Layer 5 of a small transformer language model trained on English Wikipedia (12 layers, counted from 0, width 128).
A neuron adds its activation times its output weights to the MLP's output. To switch it off is to set its activation to zero at one token and run the rest of the model.

Output weights of the MLP neurons that the questions are about. A number n stands for n times 0.0034.
n34: 12 8 -22 80 -16 -5 -2 -15 33 15 -18 -30 -7 43 4 45 45 6 -6 14 33 4 -13 -33 -29 29 -41 28 86 -25 35 -3 7 -16 0 37 4 6 -42 -14 -16 23 14 10 41 -26 -30 -20 34 15 -48 -34 6 -8 -54 -46 -52 36 -37 -27 -20 21 -9 6 18 -25 24 42 2 38 16 -11 -21 10 -23 -4 39 3 20 2 -47 8 7 -22 3 26 33 -21 -30 -95 -45 -30 18 -46 -46 7 -60 -35 31 81 1 -24 -40 -7 -18 5 13 8 11 -16 17 37 21 22 -9 -21 -69 -38 28 -40 -45 11 -50 -19 -33 58 -20 -48
n136: -23 7 -58 39 -16 28 -30 29 -3 29 17 -11 -15 -2 -18 -6 -15 -1 36 11 0 14 17 10 44 15 39 17 37 30 -7 -14 16 -16 -9 15 10 -20 30 -11 -55 -27 8 15 -17 29 16 19 22 -14 12 24 -22 -19 -29 69 -37 -31 14 -25 -7 0 55 -5 -28 -16 -10 -49 -40 -11 53 -17 3 19 27 22 40 -35 19 41 4 31 -48 -9 16 31 71 -27 -15 19 18 11 -1 38 -6 -34 9 5 -25 8 32 15 2 -52 -26 54 13 20 -18 2 -38 9 47 17 32 -2 -49 20 29 -32 -37 17 2 0 -6 27 -31 -33
n200: -3 11 -32 -8 35 30 1 5 37 12 -27 -35 -2 -30 -17 5 18 1 14 48 -43 -7 -53 61 1 20 14 8 -19 1 -27 27 36 17 10 -14 19 8 29 -13 -9 -26 -6 40 21 -21 42 -9 31 26 52 4 -3 4 20 3 -38 -14 40 -25 68 -39 -34 -12 -50 -29 4 -18 -50 36 7 -80 36 35 -32 12 22 14 -19 -3 15 42 -7 -13 40 -2 4 -39 -40 7 -4 7 21 -20 -3 -1 -8 1 -2 -2 -61 29 -44 -69 58 18 -20 -7 16 45 -14 7 29 7 5 -60 20 33 -10 -4 -18 17 8 -22 26 -27 30 59
n259: -7 14 19 -42 48 7 -20 -20 -52 -7 -23 54 -16 7 51 6 1 -28 9 -51 25 13 -37 -19 -30 -18 31 -6 36 42 30 -32 -54 28 17 24 2 23 -48 36 -8 -32 12 -26 -16 1 21 -35 -32 -13 3 20 38 -3 -32 17 23 23 -46 6 -26 -24 -21 -23 28 -25 45 26 22 -32 20 28 -20 13 31 -58 -18 20 -25 -13 -6 17 -40 19 -2 25 31 3 10 12 -34 45 11 -28 -49 -23 -8 -46 -10 9 -9 15 -22 -36 36 -13 6 7 24 3 -25 -13 -52 -11 -1 -38 -43 -5 -26 2 -4 -9 -21 11 -35 -27 -24 0
n315: 4 -27 66 3 9 15 22 17 21 -1 -7 -29 38 43 9 25 0 -5 28 1 -4 44 26 23 24 -20 -17 -2 41 -1 28 29 -1 20 -17 2 -34 -47 -23 33 43 -13 13 -45 -11 20 -7 -7 18 -70 -20 -4 -10 -8 2 39 42 -10 -26 -22 -27 -41 -23 -31 -10 -1 -41 46 -22 -14 13 -52 21 0 -30 29 -1 -19 -6 -14 -5 2 22 3 -26 -28 22 42 -12 -24 16 0 -28 37 18 -12 -12 17 2 15 -47 51 -39 -8 19 42 2 -48 -1 39 2 71 24 18 -49 8 10 9 -29 -64 66 58 49 -25 -5 -30 -10 39
n331: -9 -3 16 2 -28 12 29 -46 6 32 55 39 -54 38 -62 -65 -84 -6 9 -9 -10 -30 -23 18 8 20 -11 14 57 -21 28 0 10 12 9 -34 -13 -4 1 13 20 -38 30 -78 -7 -19 -32 6 -24 -38 26 -38 -21 -61 -16 20 -18 -5 -10 -6 26 18 -4 12 28 0 0 -17 -9 -12 4 -23 21 -51 34 18 -9 8 10 -7 -27 -26 35 11 9 8 14 -37 52 -29 -37 -25 4 -6 2 33 -12 -4 -62 -2 43 -74 24 51 8 5 -4 3 -3 -3 39 -31 -50 -61 -20 -39 -27 -17 23 0 -20 -19 -33 -12 -17 -45 4 42
n364: -21 -20 22 51 15 15 -45 20 -29 9 42 12 9 7 -3 -32 7 -27 -19 -23 -55 -11 5 14 58 -37 30 -11 -53 26 10 -53 44 37 5 9 -14 -21 2 -12 -7 37 -43 7 -15 26 11 -11 40 -5 7 5 39 -37 -4 29 16 -42 32 -51 55 -32 -11 16 -46 -17 18 -27 22 50 -11 -50 41 9 9 -46 11 -6 -8 9 -14 -12 -45 36 5 -53 -33 -40 -14 20 -4 -26 -18 23 -15 57 1 -11 2 -28 -33 -13 22 -16 -42 11 -34 6 41 16 52 26 -66 -36 5 -11 -22 -27 -2 30 8 -9 49 4 8 12 -18 15
n369: -7 2 23 -13 11 -12 12 -40 24 -11 -12 6 -16 -13 -6 26 34 -2 12 -13 -52 -27 21 -36 33 -51 2 -88 -26 1 -23 -3 29 -43 -30 -46 -3 -38 -8 3 40 11 5 0 -14 -28 8 21 52 -6 -19 0 -6 -13 -57 -30 7 5 17 -20 17 11 -53 -16 -18 -2 5 44 -35 -25 -32 -11 -3 -6 30 0 -37 -55 24 26 -27 0 54 -12 -7 -40 63 36 -1 17 43 -11 -25 16 -11 -26 34 -12 -54 -19 -18 24 39 25 4 -37 -1 -18 9 23 8 -12 18 17 13 1 58 -26 17 10 -60 -17 35 3 11 18 11 21
n454: -24 -6 -20 2 -25 -17 16 51 15 -2 -14 -4 26 50 33 -47 14 -14 -23 39 -48 15 24 -1 38 -2 34 27 9 4 21 20 -32 43 -5 -28 38 16 4 -33 23 -56 -23 -74 -28 17 -7 -19 25 -58 50 -1 -16 8 19 54 -44 1 -22 -3 5 -31 34 14 20 20 -25 -37 -17 -34 -38 -31 26 -20 28 -40 15 -44 14 -22 9 -27 -39 50 -23 5 -12 -32 -18 -44 -6 1 -9 7 18 18 9 -23 16 -15 11 5 17 -27 10 -22 48 -4 63 11 33 -40 -86 -14 22 21 31 -20 -14 -14 -30 5 32 -25 9 4 34 -14

Each question names a token from some text and the token that comes next. It shows the activations a of the neurons there, in the order above. A number n stands for n times 0.046.

Then comes g, the gradient of the next token's log-probability with respect to the MLP's output, scaled to length 1. A neuron's effect is roughly proportional to its activation times (output weights . g). A number n stands for n times 0.0041.

"V", then "all"
a: -4 -1 -1 6 1 17 -6 5 8
g: 1 4 13 16 -11 -14 -18 15 21 5 23 -4 1 5 -1 -19 -2 0 3 -24 6 20 14 -59 30 -28 27 4 -34 10 -12 27 13 -40 13 -1 19 4 19 -28 -19 -17 -3 -20 31 4 10 -13 10 -15 -27 2 31 4 29 12 10 27 14 -47 -33 -3 69 6 6 39 -5 6 1 -15 -17 10 -20 -34 15 6 -15 0 25 -20 -16 30 12 38 8 -14 27 -33 6 -10 45 28 4 6 39 -11 6 -13 7 -4 52 -26 -2 -36 -3 -1 12 10 -24 5 18 -3 -22 6 -14 -9 -39 -70 14 -3 0 -13 17 23 -14 -5 4 10
Which neuron, switched off, lowers the next token's probability most? n454

"ated", then " in"
a: -9 -2 0 1 -1 -4 -2 17 -20
g: -33 37 6 14 -1 20 0 1 2 -30 -3 -33 28 -4 25 14 28 -20 40 13 21 -3 -24 5 -39 -17 17 9 17 -28 -34 -8 -2 -19 27 26 10 -38 -43 43 -46 38 16 -1 -4 -18 -17 16 -6 -11 -35 -1 16 -37 9 -10 8 17 12 8 -4 21 -40 20 -10 7 9 26 1 -19 -27 -33 -11 -49 -14 -33 -6 28 -17 -14 16 -30 -21 30 13 19 0 3 5 -24 27 19 -12 -1 15 0 -19 13 6 22 -2 25 -7 17 -20 10 21 -22 14 15 9 30 -18 -9 12 -18 -19 -45 9 43 1 7 1 -10 36 -25 -9 33
Which neuron, switched off, lowers the next token's probability most? n454

" R", then "ale"
a: 2 0 2 21 -1 0 -3 2 -1
g: -6 6 29 -49 15 1 -36 32 -18 16 -21 22 1 5 2 -19 -24 -1 -2 13 29 11 19 -19 22 30 1 -38 2 -1 22 8 -10 14 17 4 1 -24 -4 2 -1 -6 -5 -37 19 4 22 35 64 -30 -30 27 -4 -64 1 -5 -41 4 20 -17 -4 19 9 38 21 20 -5 -15 -31 18 36 -11 9 6 30 -23 -32 -18 -12 -12 -7 -17 -42 1 1 9 -29 4 -1 -18 -20 -3 -17 23 14 -18 -2 -2 -6 0 28 -9 -27 0 -5 11 21 -5 41 30 -33 -17 -21 -23 10 -26 -23 -28 32 -9 34 -14 22 -13 19 15 37 -5
Which neuron, switched off, lowers the next token's probability most? n259

"ert", then " Gr"
a: 3 -4 6 -5 -2 -67 1 -3 6
g: -34 -2 -3 -20 24 11 -7 44 -15 -1 -12 -5 -4 -10 -8 -1 11 8 6 2 32 -4 6 19 14 20 -41 1 33 -39 -3 -16 -10 0 12 62 -5 -33 36 17 -22 33 1 -2 5 -21 -9 -20 14 2 -27 -25 22 15 -2 -13 50 -5 -35 0 19 -13 -14 -17 53 -7 30 6 -22 2 32 12 -13 4 19 -37 -1 -5 2 -33 9 43 -5 8 -13 -2 22 2 -34 12 18 -13 -4 -24 -61 42 25 33 -7 36 -29 22 -3 -19 10 -4 -12 18 -23 0 10 10 7 43 3 -16 18 -17 -15 12 9 -25 -15 23 -23 -17 -23 -9
Which neuron, switched off, lowers the next token's probability most? n331

"ter", then "ior"
a: -5 -15 3 13 6 0 3 12 -7
g: 0 8 4 -25 -28 -13 -10 -2 -25 -30 12 21 5 -33 10 -15 20 24 2 11 -21 21 2 -6 -47 -33 -12 0 -40 13 -4 -17 9 4 -56 -3 5 -6 19 -22 33 -12 -37 5 20 -68 30 -24 19 -19 -7 1 26 -22 23 -5 -3 10 -7 -15 6 17 44 31 11 27 -11 7 10 -28 -16 -23 16 -27 37 20 9 -48 6 30 -46 5 39 -13 -11 0 -10 -9 -7 8 -7 -22 -8 -12 -28 15 -25 15 6 7 -22 -5 -38 -38 5 8 -31 -20 43 5 -17 0 2 19 -28 7 16 -3 2 36 17 -12 -4 6 36 9 3 5
Which two neurons, each switched off alone, lower its probability most, in order? n136, n369

"n", then " of"
a: 8 7 2 -22 6 -7 0 5 -3
g: -13 -43 9 4 12 5 -3 3 14 34 0 10 31 15 -36 -5 -8 45 4 8 19 -18 7 -12 -11 23 -15 -1 -24 31 -34 6 -23 17 14 -14 -15 31 0 46 3 47 -42 8 -14 17 1 -2 -35 -8 -28 -9 2 22 3 17 11 -39 17 8 -10 -12 24 10 -12 -19 -29 10 -35 -12 0 24 13 -1 -16 0 -15 -14 33 13 14 -2 10 1 -25 -43 -10 -24 41 -15 4 -26 -34 -11 7 4 9 -18 -7 9 8 -33 48 -8 -33 18 0 -39 8 -6 2 39 -16 -8 -24 -74 -20 -18 2 -12 9 8 -28 -30 24 8 -4 17
Which neuron, switched off, lowers the next token's probability most? n259

"ited", then " to"
a: 6 0 -5 -6 2 -1 7 22 -32
g: -24 -11 11 -7 12 -29 -24 4 5 -3 13 -25 21 42 -16 22 45 17 23 -11 -30 -11 20 -9 6 11 -50 -11 25 4 -2 22 -9 -6 1 10 5 23 0 13 31 20 -35 35 -10 -11 11 -38 8 14 3 -9 25 -55 25 42 -6 -8 -4 -3 23 30 -7 45 -33 6 -10 18 -32 32 -13 -21 15 0 40 -17 32 -27 12 21 16 16 -12 -8 -6 -47 -6 0 8 -16 -3 7 -6 -9 35 -11 6 31 -12 24 -25 -9 5 -14 35 0 12 -21 -6 31 17 -8 8 -19 41 40 -5 8 -23 -17 17 -21 -34 19 -23 29 -2 30
Which neuron, switched off, lowers the next token's probability most? n369

"e", then "an"
a: 2 4 2 -21 -10 10 2 -7 -5
g: -27 12 -10 -28 12 14 -17 17 35 2 -6 32 -14 -27 -11 -2 -12 -40 11 2 -25 -14 7 -5 12 17 -44 23 -52 9 -5 -35 -42 -47 -38 8 33 4 27 -36 11 -3 23 8 -17 44 1 13 -22 -20 -2 -5 -2 16 -24 49 -12 -16 24 -20 4 -13 36 -20 14 5 -4 3 -7 5 12 -3 0 -7 -24 -7 4 -4 9 -8 22 0 28 13 20 10 0 -1 6 -13 -14 35 31 0 44 -4 16 7 -26 -18 -15 6 -3 -15 -17 -35 7 16 -25 5 7 -32 10 -9 37 -6 -23 1 8 26 -9 -30 -7 -47 -45 1 22 -53
Which neuron, switched off, lowers the next token's probability most? n315

"all", then "i"
a: 2 2 -30 8 -2 -2 2 0 -2
g: 20 22 -13 -18 5 5 22 -10 20 -37 -7 12 -30 -29 43 36 18 12 12 -18 -2 -18 -11 29 26 12 -8 -40 -22 17 9 35 5 56 -28 -6 20 -15 29 -19 -2 -31 1 -32 21 -11 36 19 5 -47 -9 -3 19 -8 -5 -17 -16 -26 28 24 29 -34 -16 23 -9 46 -32 -21 19 8 24 1 18 11 -12 6 18 -21 -12 10 -22 24 33 11 -17 -20 5 16 11 13 -34 -27 23 7 3 -10 9 0 -3 14 0 -9 -37 35 23 5 -7 -20 -3 12 -19 5 -18 6 -3 30 -26 0 -39 23 29 0 18 37 -10 -36 -18 -17
Which neuron, switched off, raises the next token's probability most? n200

"et", then " S"
a: 4 3 4 0 0 -3 -16 9 -1
g: 9 26 30 17 6 5 10 37 17 0 12 31 20 -7 -3 -3 -41 34 -8 -8 -5 -23 13 0 2 21 -10 -39 4 24 16 -24 -13 -6 -6 6 -57 -18 -18 -11 -30 8 17 -26 -16 -27 -10 -17 -57 -3 -3 11 -11 12 6 -23 26 -4 -6 -4 16 -10 -1 6 35 -30 -11 21 10 18 -13 18 25 80 -11 -13 1 -5 -21 5 -2 6 13 7 -44 -46 -10 -15 -20 2 8 7 4 -5 -37 26 7 6 -41 18 11 -29 -11 18 12 -23 -3 14 6 6 -2 17 -43 47 10 -44 2 -8 1 4 6 49 29 -2 22 -14 -6 23
Which neuron, switched off, raises the next token's probability most? n364

",", then " he"
a: 0 0 -4 4 2 -1 2 -1 -12
g: -17 40 -7 14 16 11 15 18 25 22 23 21 -23 -29 -30 6 27 -1 -2 -10 9 -22 -60 -3 7 29 -10 -18 9 -18 1 26 -72 34 0 24 -23 20 -2 -17 58 -13 -25 -14 21 19 -25 31 -15 20 -4 -25 -22 -12 -37 -26 28 8 4 30 3 8 2 26 -11 -10 7 12 10 15 -5 -22 26 -20 17 -7 -5 8 8 18 -2 -17 -33 4 -27 -15 12 -1 17 20 -3 -15 16 14 25 -53 -34 20 -12 27 35 -23 2 29 16 -12 -44 7 -4 -27 -27 13 -16 -20 -28 3 -8 19 0 12 -23 -19 -16 15 -12 12 1 -13
Which neuron, switched off, lowers the next token's probability most? n454